Layer 8 of a small transformer language model trained on English Wikipedia (12 layers, counted from 0, width 96). Numbers have three digits each and are written without spaces.
A neuron adds its activation times its output weights to the MLP's output. To switch it off is to set its activation to zero at one token and run the rest of the model.
A neuron's activation on a vector x is squared ReLU(weights . x), where the dot is the dot product.

Input weights of the MLP neurons that the questions are about. A number n stands for (n - 500) times 0.0014.
n6: 657651312375525430698551457494322560317673429180622869283790530661486546613505223664386505418359539465650654563628434133510406829599874494693766614528662626633561387530346719240461369869605274344730641215575327612390517740500368315600326237176597637584463728352619699556524511510385695665
n27: 525487428456819257358448441308460673431475611584438531466301642472680550437396389534594314417457516350489504546361481349361544567306557415558583638530434710590472566346481359342550533517764592509356448586691337403618300448459796559480500444373500694450366571493443618470422643319768627294
n48: 540254563359237697529529444222252536512486528232666534330474424552522303627461389397477602442368615496740357327462574405605421585655768381594482504610203504630560544472430407783650480536580213423508656484480575569486469413443756572633676546562484553475537341477438477705649470648329071675
n75: 616340281382761324383378313408543504422551718451589538571280595444529386832539495775511433471562569810504532419572342488531456512560618513276743695453390434637694450369545585527570504663509645309485556364492327613530615639402410723671772358331581468575424450602578673728516433666562241596
n82: 509507400493599582529516687561387391419507598474372450467536628635309268486508462691348652838270408554575646394541425636659479526324660256529641694546408643378704415411504449332527469528668363519459529176792427437368700559482343382672445593526749445395727485263586559699420459566674471560
n172: 569511618427573488473563452540515641362614646524500429591682516841710519635504289776441277414528410401340619509547555509331586663406627309299575326455539716488364620401640462439727342703669391346685652714430337567409560617513376461655340397233556420211508672370456812276431500308603574172
n177: 855419404349368355534472406568424444707496845442728371555483648698379543601422320664642421576645435761780482521580405490377347626201740423526521361671407563628522551458505325687871636653485482327647747459752159552520386683636303487963771259658482656354402486473504685376371539341626334337
n214: 753513463639567356582403533467466551463653562503656544451374296650573363386507269640422547528470384432530466500636382320497301523606619297590539593403506487600468345623391472323423304488651363201582655550298480362517187515478670685515594594444659645511609599484564487539354698484600496626
n238: 574564209268408426587467434520410447609468413238683671437632524690644491452544120635656687381432375406504362407667379534436541639721606586373570514496535381339573351299673375500391500369337356244555691436455362629559308853347342535459400365345564728560541627813470469391454565301483228325
n243: 792754289524375427335500345432313444445563348716718637627571551704524299667256010840622396640517403453541500476468618425438495690585704528492568365516699616500516349359645647504471397605661339259663740592487318522399505714581617496509439397496629508522492782635587310198446590110496487504
n252: 351573509512556392512332530488572449459568436606527490516503349614609155552618386470582440572291478570469594450515513559497486384359545266661658492445392687609652618453539384369394331731616584252427555506538440506559571621400542425588545452540442405639454518682565641454518537383675700666
n283: 613510316752591489284618500369469519526612432468437623472630329476431444534617562544390358392417588500540385309447759446529606550451553484528576425578550489372518639589638451518577699273393369563290601336694367572484575468279321376615287493792395345259507341667582437370435626666286672420
n292: 380402429352429551196321436504514513531519414494316440548517419528712691460651509588416683315329464450427381436440567523620514467500581562391379404394467360546361420472581519645407687448378618485593439623481388637657479555517518402642478436646576553425486619311400479407605477509513295585
n317: 667327598688493575546522420362464489465525550629545477576412241688563590597563485558602417384614382571483553419486620258524437583268573461507621668572240462678600545369456211430608450468614384406371662472561394439527448539354520449366768649552510421526675680537262675464469639341326470403
n327: 634358457614634388563268411403336424447690138503726697561301522565447496520521285470579469323454528486493450463548541388658607664595551444605569339447397570330534608428515518521493383497272269331555762443656504408555306476591293431620651339716556714402516409631550473426532607620553352518
n359: 698474476359685443619266483348562387456562243661350470500559420853578325533468372920504568639379339605516560272378537666551500776572687393598618345459611629322417664464496529393456480621455561369315530603339552516626316877490523508571430418313566411517383313373401515479625920515672348383

Output weights of the MLP neurons that the questions are about. A number n stands for (n - 500) times 0.0015.
n6: 531692642500429514712598756637356427333625552503393536260573455666475594448399566478543574400637446416362477528467284481543525496420582269484599581783610531545589580470584279545470294326401679436538493312257474615272420486385288418569382486321614459473758503630552435614409209347448447373
n27: 554486473469375534459574394461403505361428445606511485482446536315554670382433479550557583460603465365508412639485606403460492419481427500488394596388517581391449533559589551513409567435505826447531389497691582689436470395183519535575519366545398547533564388561753590485465434486455534394
n48: 550374511598457339507435322507408705466253408595425621430507504436290518510284457608544558391636577354492583404483446407591431152515567254330515500492581308402715353848588339415565521615548796517412397432492542658535522531355339235531234450504581500441347419421681507406334563666681633540
n75: 592547455629390419442680700477732559516655528454523235781548362562529516597626601523391423500584301553586497618303585443494474579571628630327517411588480579344467291373392657692571430337435452563417431613418510332485548415395748494629395491426413553567696491537475515540419396523602583442
n82: 555633545364428670546432441408310377507304687590677687539423354479466711289443350387462607545597583581529290490349239379388742404723448482554592511599515638610520542427570372376471477343433519403527455357765532571363402411762463355552521466406500543346589560272491579510521722437621529413
n172: 294240474461386595481658441469449417477348640600515381702541477310515556482573588534497392747520313450258508554666558488325578432462238787562595808480312356743450496336464668615363408545576432528636584265474593535479602493418515259540496420565226473417428543490447259781511595523415481654
n177: 732417456360567703387522745439437443520484285569659482455272463496437627409504443398011700587370608465381418311543118773507587504260513173526614432243450615542526376354427424604550436540399569686336563430486483303530436489325648417551431546450379369446447485281526545439705512544488521620
n214: 418357545530683525526563585405567559484367534405598398500500381330456577146407731543347587576428413521573552624488531422556410394423261319351310462581567428521336600416435381512395527556497614647564440582541453464560413463736663586483628491413581451310624509442587333500406800565592550339
n238: 531401787598403468580475688500524730419559554384560344563371463396523454488663431406497359536542484605436454532363285639364520630583546475620538613357493690330575487373506480570528413597560493506525620506561507561354771681417725441493329267688497358601463601503526366506357540686686514507
n243: 461457706496307560422458530496259438290589342328500581390660618542707382527673409508459462334722705808584447512530756660530553552463496500414526193335680404676601615928413606516225585545309557466414389452524470639438380484536324200152316436365530576555391468537532752594475571310555649697
n252: 432604558469464598650486497674423559578326474407593366592454353413548476636440544596430452365415588430606471406431651333520530688415425361299346259558545448619629668481529357638334609410598487509587477473496440712560647532520586452723562441494557428571298532645528428471368559454338563610
n283: 402690268444503491312728419402554360428481293518307454442609526477484676476649517487506408399532445295701365782430409375515606599336421565578507521561577538396412613611416647577365488530620410389552524509682580381615503534419569579429451456512453398516660413292396500439451422464371397285
n292: 606569391597568473534505300372666435443574487593395454690322440608544315479420587517424513429620456641454593441555416485638447527503626453338603506562622551598521651401575453500392532533613437459487645538667390500424441642509321461630443618653640426384591586605500579566427460483551653595
n317: 397536402513444684509688693301540510539528500425571517285594435561466431488730615430471389581511648549413419588469607368656525483481510687721483436483460540485452437326551469333675619625522470603638480546485823364547393575534509634437506497518441281678532458412182452530728430494435444579
n327: 559351398670486630588451437496482635406434368410418535449349522300368528477714477504262474490494324469605696446494586489490388526338424519473559755166529399627460532595503521209334480542617647536691471524520751482493662407654335559437586333510386579586829321377600457640443482560662471482
n359: 492343500471477291380783538330746536439402458500374404411655541500724401523369568225653349374525480281627192419543837467434551462209355525561483385735442623508530540517397492561404726302516521593489393594619566500552564666083473555353496419608313553681755393289495571466400452476337368361

Each question names a token from some text and the token that comes next. It shows the vector x that enters the MLP there. A number n stands for (n - 500) times 0.012.

Then comes g, the gradient of the next token's log-probability with respect to the MLP's output, scaled to length 1. A neuron's effect is roughly proportional to its activation times (output weights . g). A number n stands for (n - 500) times 0.00082.

"ational", then " pol"
x: 451464509586292616393474509707454449523401509509564499518407491413606614498544437525581433608609573522399450669573525569474600600519338610432521513631451636637520581654403654490585476436521422397609452557444506508492598403416421414514443388425628509583551583430577530581402367477538543581
g: 534570317585434599485780213413286400511469494466137390480732523445532393474452609421559475441474563559496503371400357338553685306724196603516452636232519579660429473591641390546466444577522339557465598561542482601660226463454379456671455542462628596726501586401663440328266436585388542635
Which neuron, switched off, lowers the next token's probability most? n172

" 201", then "9"
x: 416359382601457609492485580702498518581543363545579560541398558407563632548596365449519483531537415482423667653518485613441550429544362751615530460534417552457475594508517531587364462471463550476472537524460575419342473389599449492556477510528468587420487498599606355557412418593485323545
g: 619510430583336409469511482381485405457575463366389649502695583334328239672502492567557215654418519606518512700453826505508342506613424683542329507533414635331495484492549358406379406521351499431500592652512364294843441397480591282431425484479675585373705319312607614463564288437774551451
Which neuron, switched off, lowers the next token's probability most? n327

"er", then "=="
x: 510426357497493446426383595551421502461451597547399426629457568636594541394435435619459475566530599470393559672468475441437705470564280426451455431516551724502528458478420570517460453592633612446523563545471578433391535306399366653358481459469412503473532503540475517499401460478603448592
g: 459513257408356391241655476616664513513378642455584583474475535431667580595426386662508482641363293303614552522468483458537422442638589526574487341716537290718463487327585459182467535733410519499653735630373676564451621568442760445364533620344479566466736262565316675497727426533450514546
Which neuron, switched off, lowers the next token's probability most? n172

" to", then " for"
x: 499524481439528452558597608598503436514472490574454580452655593458601545522565564531514564489537414442527536668489484589546608542524468693599629433608576632635417480453565421399578416434496736545568448519555510328444528392325568572477415438337525541584426627521693429504437463372587510399
g: 345539612454773740572573397712324523531743633441369329406444503375554504516706698366850600265647779653330385633619520455696450350639478495506358417533511583426405476659392375713435436386492435528647640339579457368535510399371540498474566674654513531710462486524571395657359621485419553528
Which neuron, switched off, lowers the next token's probability most? n27

",", then " an"
x: 458502336573493445557520631708541511524482485537464396553562506267581553439638533570474521453588331490452538610604375450539551397627463592466514501655579499556526398464403587433267470427499595348546463585541530397524479369378587445420576460524525503547464459520704344546457483525466548532
g: 578464389571435584345565581625645554607106611324391435476606443328567604332554682285536490602534390589304456460469455701444607656570643661448463442281706610704254677366607489649598440467424464489546452549333432737636502459588691515535321376445435354439420605648494605267359442666440608296
Which neuron, switched off, lowers the next token's probability most? n214

"g", then "et"
x: 485570544516440649511512750542430573517528430666478508631420573295484662524486652514380606499509555534436680362590523666536622438373433411553441452518423575279485539413445548457444559469460631610550416491555489534467505398509537471470409543424517344521469410558476501456426399522424495451
g: 625409581246260431660431690548370406593502367611313560525378702654226449464703311511457594425641415512461621437501176520475622501707477362325517559453212658505607487612461464594556264217480465388547445575609635514397676398532678506432556547517316540345733533471494415669353616614510558551
Which neuron, switched off, lowers the next token's probability most? n82

"o", then " E"
x: 557450458504527453456666558591342416528516506538440548560549473454623625570706761508463463479582550510446397485399611551509636547553367451672457414515491575580492505659577517472413476525437613582525543579559456523446342341566455476428524488579325444579295537439576486501502557608521459390
g: 701419497764624307236398352723483538590477257461113459515708529383427754470602468363397522259638423502587556705452437554389539583426535541451268341520444392513507496627429616694510531462702392632539428577486648565641518528398398377338284439266632574574629548491648448402473353648487566483
Which neuron, switched off, lowers the next token's probability most? n283

"qu", then "ire"
x: 408392656529395614529587696548522494577463514640571329478456462505583501674514548416472706470636432577498568464547467459548603552601508601506503547708428425556526604555430541532545578445541561596681343589405478503468384315484577474482478481610463553478596545474503547573546482621444363465
g: 367632565671430510389622527482527663322472478441570703396259512468385568554564600356378498542580599386335547611558470363626371552651763676306240435569261464615435486520354641416248416569493121527577380300520549593558600639504454738370509199646478525584343500602521447396371518604344390403
Which neuron, switched off, raises the next token's probability most? n48

"an", then " ele"
x: 406406435470393478465494514647407415534475364536562596509552538422676653492529666501483454333698675536433361540510560447536580541576383518439592542512479551635493526643455437457368451447531520547513564482436576523412573380375468508424415289409383507586502514433646413506365536473448563572
g: 379384617364462468550263584638582481498370509629319375463514370603539504488391317616629427597545377641394397448533338341551377516619462650735454593723502448853322392556457313538408540676561524514365562356370392913490471466380357508653631416458475521519328651545583674516442470471826455726
Which neuron, switched off, lowers the next token's probability most? n6

"ack", then "s"
x: 409535415461448742383599564552454524517450505538513442501490559319522521575617741520432405558588596444590468464468535525452707415401371396509466519604578621538518439468524437554495592484563609527463509421639588492406507308478504587504449674549445449656574461416571452543356381541524566481
g: 306593730599558543650389385521791647416465508642325584674173456493408287395409650580403409666521616380416450609184498424431440652462522434473329484454190498453526600295470383498481382537554400542558395514366405356426360474430348501811505501552649314617503643600269490527605362538387638598
Which neuron, switched off, raises the next token's probability most? n283

"ations", then " off"
x: 518436507595397404597548709538402533489445660512355535596514450455612611609660469537480539525659538495340501642400525451459576398515445484584459427538493616595635476638348487613423547462599592429623533438424547476472540320443559471453442521517496633569507546475611433578325431593567518587
g: 575457366525366629397675396602418628479462484309459678641475531587551354476764365591640419353405446376290428400483389306479498506390525715500468768569384339752629706393561494472677560585452354442291627278669467614340467543556386535621383312394484679553609398223561333414569414724413345395
Which neuron, switched off, raises the next token's probability most? n214

"ore", then " be"
x: 537520374601479439519475567535541320577538532475491504478562490419627623492443659514463415436612515528451593629473438476532679490564412625572582477718437588493562419480406509411343438493552694465586526598479491513496564447444571563510539359476455595502508493476757425490459469527630661689
g: 479656584402538387631544520379530265459490391663699697214644473551452400604279307598420712605608677351362622504674663392456567649468734642599574487475559514548788501348579560551557523416479349461385174356384521506524505579469386612622502320581658641577519359476575526644655710321546481711
Which neuron, switched off, lowers the next token's probability most? n6

" |", then " 2"
x: 526567528493518390439552585713512474554465570525513427460402504328558516467608418549573474424471423573456473593389580574468527446465474584618562374523593565510628499488324574423258514525563706458571563550374465556502605401462672520331532419496496369559400484472691443550497511437513545639
g: 560451368403698575649360513352472421549835718437547530394521648436258547545351605481854390604584484620537512351600502455577477535314322528378614456430472526397526533227801635554584489335529439509490353549533671547270316544267439728507559495567646612336523225615621553560343468558505513369
Which neuron, switched off, raises the next token's probability most? n252

"N", then "T"
x: 527517419530520481544508507683492360553439517620418539559501662389603398496750713657521562469538416558471497528456495598562725469589361479671569393557499596553579500565450479463491381478639540514455499645465586493559503449530584443458532466425307394563428406406531434520535457538453430531
g: 697489537459439413299578536509371423500283193444582774390203681496457584349514538424509644609555497576454352600261666644393577430444525463537357433678556502459610179504379493602746592523218607295435456469627318584489526632554416437533397630424600600438737400438357522393321471452369324402
Which neuron, switched off, lowers the next token's probability most? n359

"up", then "ers"
x: 448478556471413545549493628622437468578430639556647438573510679554588529609430593428539517553457567577510587493515546509484612493571420600493517521542658532499660593494322454410500452656569647531618480566552432442443537272469603551413515518521726733468627580474491499517465430460548462444
g: 299446388372593504708387555538519491583649590465560327511432652547382547571312713476389484492356543376325358486672699370327312532242434432469350768578533663392652618566636583401477613381564564723753404331545436315646491438624678592670455425483337417726406606557636347303457477587301566582
Which neuron, switched off, raises the next token's probability most? n82

"e", then "."
x: 474564368546592519472521589529405533561552610512419384597426586413589513605535629452610549349517538548291485620444555462496612387457452471480573484604518630498597487576339431463372519476438752354506499538485555562511496330405484496411485517407388404504384486509623589439480491564567596688
g: 420329489482702445619259366512625445581575606352595494541402651582521453481474398278365813345620110608700536390377399781321390310503718600524558521487213517389368574447438534330500611578555616300429340652533447662633638524479519410413506554608489438584429483415440343581588288563435556635
Which neuron, switched off, raises the next token's probability most? n252

"ment", then "s,"
x: 383515431622444526503522685690377509603563611523414422584441508500725569495672603662575409447519571448347519628343473546504595510569473564457510448562360603524619526511464530485431421531522553456562489552325513493473600376386591559557382407584461433608477497512598419580389526545537532571
g: 260474394713445539692489707599492648387207499653524367454338530508376445487436456461300448576649460499566341618500497404288507465450497411672462407723187389432509385658430523414481535488567387630382724549489331388642500453642449717705352340319427397470688657531284529591327474386355287354
Which neuron, switched off, lowers the next token's probability most? n252

" S", then "ince"
x: 624409459434498579528499527651371531576435563409446428492517535608517414530523854515540445605550377557457548669555409647407557538545403600535614513583541534509572463496463610363481435478509675516561495522380574540532568504467612589449617412494464689481558389598538429498471432502615445582
g: 564454413560577432599368591495477429512401441286358533668712693648573309605466185562672208621682635503684647460594486465496417464602543503308661555540506520567394628348696332434478590223638501444559528581432351253392535531323504682502512442340353518620478301503557602618412356439793723469
Which neuron, switched off, lowers the next token's probability most? n75

" Ar", then "th"
x: 452433568420610489372474482573460467418264495419427433491485574466518745393685803443444487525568467478433497605475470643499604341451358616535530463512463380508368616492508570542429468484465633560608465569512554505481582409541423383527561561499525509447424596481462490494532501533652544571
g: 607533496402592508672228465436515410502478301540520656573471731618306721391647379612453596443606472628671542551398580641779138497358672367447308680434697520503474513752639628564378538445516561495454538706400404731372323628517462544810476424505448430342440432410553533638386328398464490570
Which neuron, switched off, lowers the next token's probability most? n292

" for", then " the"
x: 507524577447473468518453495548546389412463563516490409478477711279597670422547472559441408478610368564531588726498478554524679471586386611603565591607467573485549489519540548461436468546532590484505447592544490448399408344304681407535448414401559613471500495528655488477417421482580516430
g: 517571285445633467559544405223466660585468823596552566695424370575571509609421474489528396466762513289392461330318479451532519442417427664269481541618733744521454432531620414567327839584392469487552377728498482338545457463468675561591348418501364359521327607349631296393257391484535657535
Which neuron, switched off, lowers the next token's probability most? n27

"ion", then " a"
x: 521537459525425501523447618640388593603553623542421430583466537458680588493602624502557396367560583510325633626365531502512553423508378483376517490562341571550592503502455523461426358471562512367553482489295503516463522386379587445511433445574396444663494627599585456608418492502455552638
g: 519485422535475618399598535654635366754316632485452567385404763325426467384455510510485697387674298439421194582668227373501485476596558647537439517419653727633450514400436549393414493573493463403447464374632416395587513448339585601589539614433708602615416613403805680300336500807521650331
Which neuron, switched off, raises the next token's probability most? n252

"ollow", then "s:"
x: 628523367445424660599526542646669564634472617523582348469427560571534446691492479441486434522600605495505519548433507471412669484438510640480370491615468573442590441416342573384452537593562638437609474435382580486497562349491565544446555447448390594538534556526434395539343393531461515590
g: 538543442634571479678531409470565609396396362766539642532557704582508329366569337615574609341511301346485295524499635350629501629696632424421420629323261581393496239370467671576294364692780191350452557449588351355467423538489440618673436540343625597519363450405370573399446554576391634394
Which neuron, switched off, lowers the next token's probability most? n75

"able", then " "
x: 483429538547529477453552561619478425469553534556536449567464554319708708472622721484527435325540597551339456558512492525548575361604475560550621494554466516513519391596502521453280540542500654369454571427389511468515480434389468558428519502406545501542449458506743422460428497503483605583
g: 727468405500392562479663594567519262514504505594322227318686601473412539646301305390229534505485300529435729633367626395567438538438471429484570480458374556551344519472451502467506406378831443497402477532284652411377362499585502385277586508389940340521536726440565478552496290503433436467
Which neuron, switched off, lowers the next token's probability most? n75

"f", then " 13"
x: 353513475555464445440585585670528420585407513630541449514335563379597529396583542502464459366493437606503562726466408584441595454455403504526479503621602599598646528638573418637374433621520720528480507529338441578491603454449531615426440503566445520431503496548503480570458432602593528606
g: 659579380495588526568363338506458409445559316842493487411649551391375476522392406449614442395666425419445643556396518584389501764584375463629558312466741279718566363589667616613527530543557405606430506569531367429660315452438634571210561414689799406716675626815613556559377565497420494522
Which neuron, switched off, lowers the next token's probability most? n252

"t", then ","
x: 369485405643631500488496629637545499470451523543499490527542494436533511659628738479460445429611567533279595518544503544425652416526391542563468487568471500478539399590489389633545529506516602429442480595436419516489546400383435543463459525433272376663476540473601340520453488614497580621
g: 466408691613531351621546384590502544466282476426537546485601576509753518450419371491717531528311472713657435421532353923551554561481622551620400500395163476433405241636690440277375373693509529469388432695421579438403542326482350453625508626583412361757477687402636466495416488325381400484
Which neuron, switched off, raises the next token's probability most? n283

"or", then "r"
x: 427485448480504593527488586551327476396336483511641399464535485480433554506555803429466454413451488534552536543379494484541538519520445510591464493488525383387299548550396430559471331588615567582533467536554606389357573342432478534542563566471420485526401497393574392709585438553577386445
g: 399566438253563410418613554609605608464567561677429520548414511472334730296352565539619604707412500511530619828553251594432659355537406514660363511511469544402561463400371256688395571515579553435683437552438426577789648433616323636476398319430443437683397518704388346437364634849431607507
Which neuron, switched off, lowers the next token's probability most? n48

"ity", then " Cl"
x: 445474394525525495448651594627392517530426557522463593593507428398662672428593802543525381452455621518369498508507640641492714523517434483477560410533488611533522409529528462492336662507517556429463488487469514495524501399439454493471443492436418482681395526424682520590474505560490580528
g: 422597196390624605420711359280292549473606497303619547426525542498563687603555564430410546634500649246766571433532549450468565420437448641466601310325571520197338602529574583501683314181571333504533561422590535468255524413681546417413427369328471575506662451485340364687497574512383683381
Which neuron, switched off, lowers the next token's probability most? n283

"a", then " M"
x: 464507491521531475448529533574376357626527518558490469630513507389649649530663880524463563426551473637432507484545563424524614461566393569506610350504543538543580549527506588448346484445523614460529520612476637604575520451457466410438462442437396520574355379529582415516495483629472531482
g: 385386447590508731371521288352523640478429462592390547371596463460373695728655540405463256566450594496439415340424402535636735486572313397588423592311572480716483519668644368537444589146516476466370530542668619449344593350658474517328301560694487340429554453507662682658243534236563541443
Which neuron, switched off, lowers the next token's probability most? n283

" W", then "ar"
x: 403460485422488469512476650452480592539466542449533477420512539477507728519624889421471554494451392581357619657427502521518594485421410541506501548579353510447604419556438605554437550332492623555587429576492499520546423345578478617417466355511517402585504473560517456551493476479443474478
g: 371330541491532462385517440549615550458717420464428476682545297580314423574483524552544750553465477592486507348729604352660437250475318785440630456869448544488560424475788603781301599469616465465484434457335477375407422479428665525334367354485410516648538833622450621605629488357476512380
Which neuron, switched off, lowers the next token's probability most? n292

"en", then "ry"
x: 410486388356476712428660463531425437480495537560604509387525531398520439605609673510536427649528515613410446463552444672508455467614402488539340403556555470425384474492343539575458462381582665583483591418456657435515576470454499441509678468550545406484513574461520447608454412604480439632
g: 505581455481474442419472620304637487567601752519616548489530626585223594483321346462499375732258350347387467442457422515488248416405608370253604585570636527363320645646524409439647586342364537589431575543284709529608660431460316685419452388488685542707498769518454390387418471335421429773
Which neuron, switched off, lowers the next token's probability most? n48

"gr", then "oup"
x: 530476551439411490480423610527535388511421428631574266585416553528427623527638500568420487703563533463610508532437419508332501484490382619450561530516524518488538614498489531516700523498541439456527468669545597371601461333549394438526514409575412502599439722502529591576409427506664462470
g: 554533377567646277528476476545246603366645265568593522628702571666487652595304370515355645698346408551687256680517592661682403399472759468495695417196418552429368635469414679637594420622572397426406590448458552376314547459380470322598562409483530584536418556753402517422701624482604627527
Which neuron, switched off, lowers the next token's probability most? n177

"E", then "N"
x: 443474375454492526533517501746498498551551385624376472479516562451509486421752704690459509490434381578410489567516391603470698485501487517596507404538555597475455498602307486458454353505569525494412398697532621375503570472513414522493413410450448435551430556508470446533538562521595553496
g: 580475608647512469246585618520669245397477812542464349275712479424599441273515287445552529634431444568352512542500469439748713432580526517541611686172433470481406453672461457774501306410316513437494441475542423469607532537645499519567366676523331589396639798357502430533792491532523495495
Which neuron, switched off, raises the next token's probability most? n252

" 13", then "2"
x: 502421517515512473433539590719475504574470534461484404589413644434553560485587313608474467543580491513463481652481462583449540536426437619598537543536425673568519575529437446488286533600562759624518520502416433492427539391505485594579421561434287477543468517381696512556492488352518491565
g: 352465549526590497482567651499489747353503705637534582602595470522605611265532330724408486514306279368350427473783346417656765600404710390633305762289496462486525675564535435639439558580477490503499563550328301573587524441554569761420456698583333384492656680667462376580582502637627381491
Which neuron, switched off, lowers the next token's probability most? n177

" |", then "\n"
x: 503538482485457407412513653690490539529485509537436432544364585329609602469664456597581508484534373588424526531313579522491564500488551498564554368522568575559538446598426512432222487521552638531603571511376502561535568399404653459371491422474503409572436503491734383536574521477499475539
g: 343801569603524418340552592591405640380204628406611441555566371538568385509506296583304551551365614198457518595461722540637402635621684455663561436477562548507673356517230517450489584734530428423507758665425289484506672572751603291456564465238419475604428558498435453384608463533563567677
Which neuron, switched off, lowers the next token's probability most? n252

" that", then " s"
x: 493503399519545539578493733584596484585561508482536470493503604330615534572521511379562437433506387661462536657580513457425582613582533734554574556668553510507583333496456510429411515506457630409569461591373353454476500407472603457534404518482486558460577553462747415493432385464539527503
g: 570494612471540540689469421593345387598545410303458547324383483471560332638425633455555617583668690493525301439734641314439651265487562356461484523583633519427643338584612385244566240233410462500638548227494554603544351683567307372599648646339471630751386373508541469756526632408577508494
Which neuron, switched off, lowers the next token's probability most? n6

"ot", then "e"
x: 460524393520475580517436648551592492608452422437406553569335581400682500438387586537620607452487562536316621478480574512530551500514407637642616473642443500615504498491380467449512545475403764485644509482588442486527489365411615528427472422466373481552439539449464442635542477519354401560
g: 385440746453404585470611417496374471563573643410596488515390745483679498453435477640347669286500400512582618569939490454514480626791326558446482621569210250624465238554631448604313527223389519565440513520581512587503431690574700377498658358378474604500571460560592395412445698579601585471
Which neuron, switched off, raises the next token's probability most? n292

"y", then "em"
x: 609700391465492737361635454623542401510390532576451474501427481423453595480513912453422417546467480555497518494460647564560622446439364593643496496504525603481534516450378427525507518407513492595486521571517519476453463360470470498509433458500533532514397490509501516591542610582545448478
g: 430595424378518369561449453194370447546292347290588492402507378492456486679426564273430652565293347560327536340373350491479403684642505293407625588511370562559704338500588576388678557627185320657455366498549409766532531471513667257674505616326467438421346289337423500447399575531541391518
Which neuron, switched off, raises the next token's probability most? n283

"ier", then " |"
x: 463427499570450498392374536546427396489461506560562417573545548390706725438534815500507508414526627503458486517520603426478683488560353519494582464454492500452561575512409488583331427516444613446474590558473608427512551418469413442447499549383467544558365536565632371581580525641515576556
g: 434415553444699356508352586662554749551483403306750438618614433369414606372400274689288351401142550556432495582481661341449320509502633567517538514516614540569467468500691588287423477401364589451388365514434578479648398573202521615689454525378487404366520420265633299244625626616487466413
Which neuron, switched off, raises the next token's probability most? n292

".", then " Th"
x: 529552512409440369448525683584561461605470501551388423621388559362469541505628497614497369404376442679457522716404436550525522604657509639515520521561532618524544395479365506428363526481512631379530561574454525527479533389433601481368482410500456639535541420469693437452431448585488492572
g: 711343421459585481267545369220587321482504412431663600393259655589471560425429466450588369593324481661670512483610335407590593391639298628708317562539431371418555318294720476334674485582396620551637482342587328496724450673534257430693465414632454398609627588537476458420351492438505747521
Which neuron, switched off, raises the next token's probability most? n75

"able", then " pro"
x: 495430530478517480475533577630488421519442504572498488555386538343707759499660594594513483488579616497440416526577550524483707414601466486517585507630506561624568427555532580477326593597550582439461506496471476608510447385329464553458493464393567444603514479489736391471381489541575457577
g: 460266569559210597658720520625292504294635390717308446237663354605644485426472503525716508399531523427404547647558435416436799496480586433393544499527482666679320688699602327453583553477524384452637607410265398549426511387568453450587532480449639750682533566490339702582597531360359567634
Which neuron, switched off, raises the next token's probability most? n75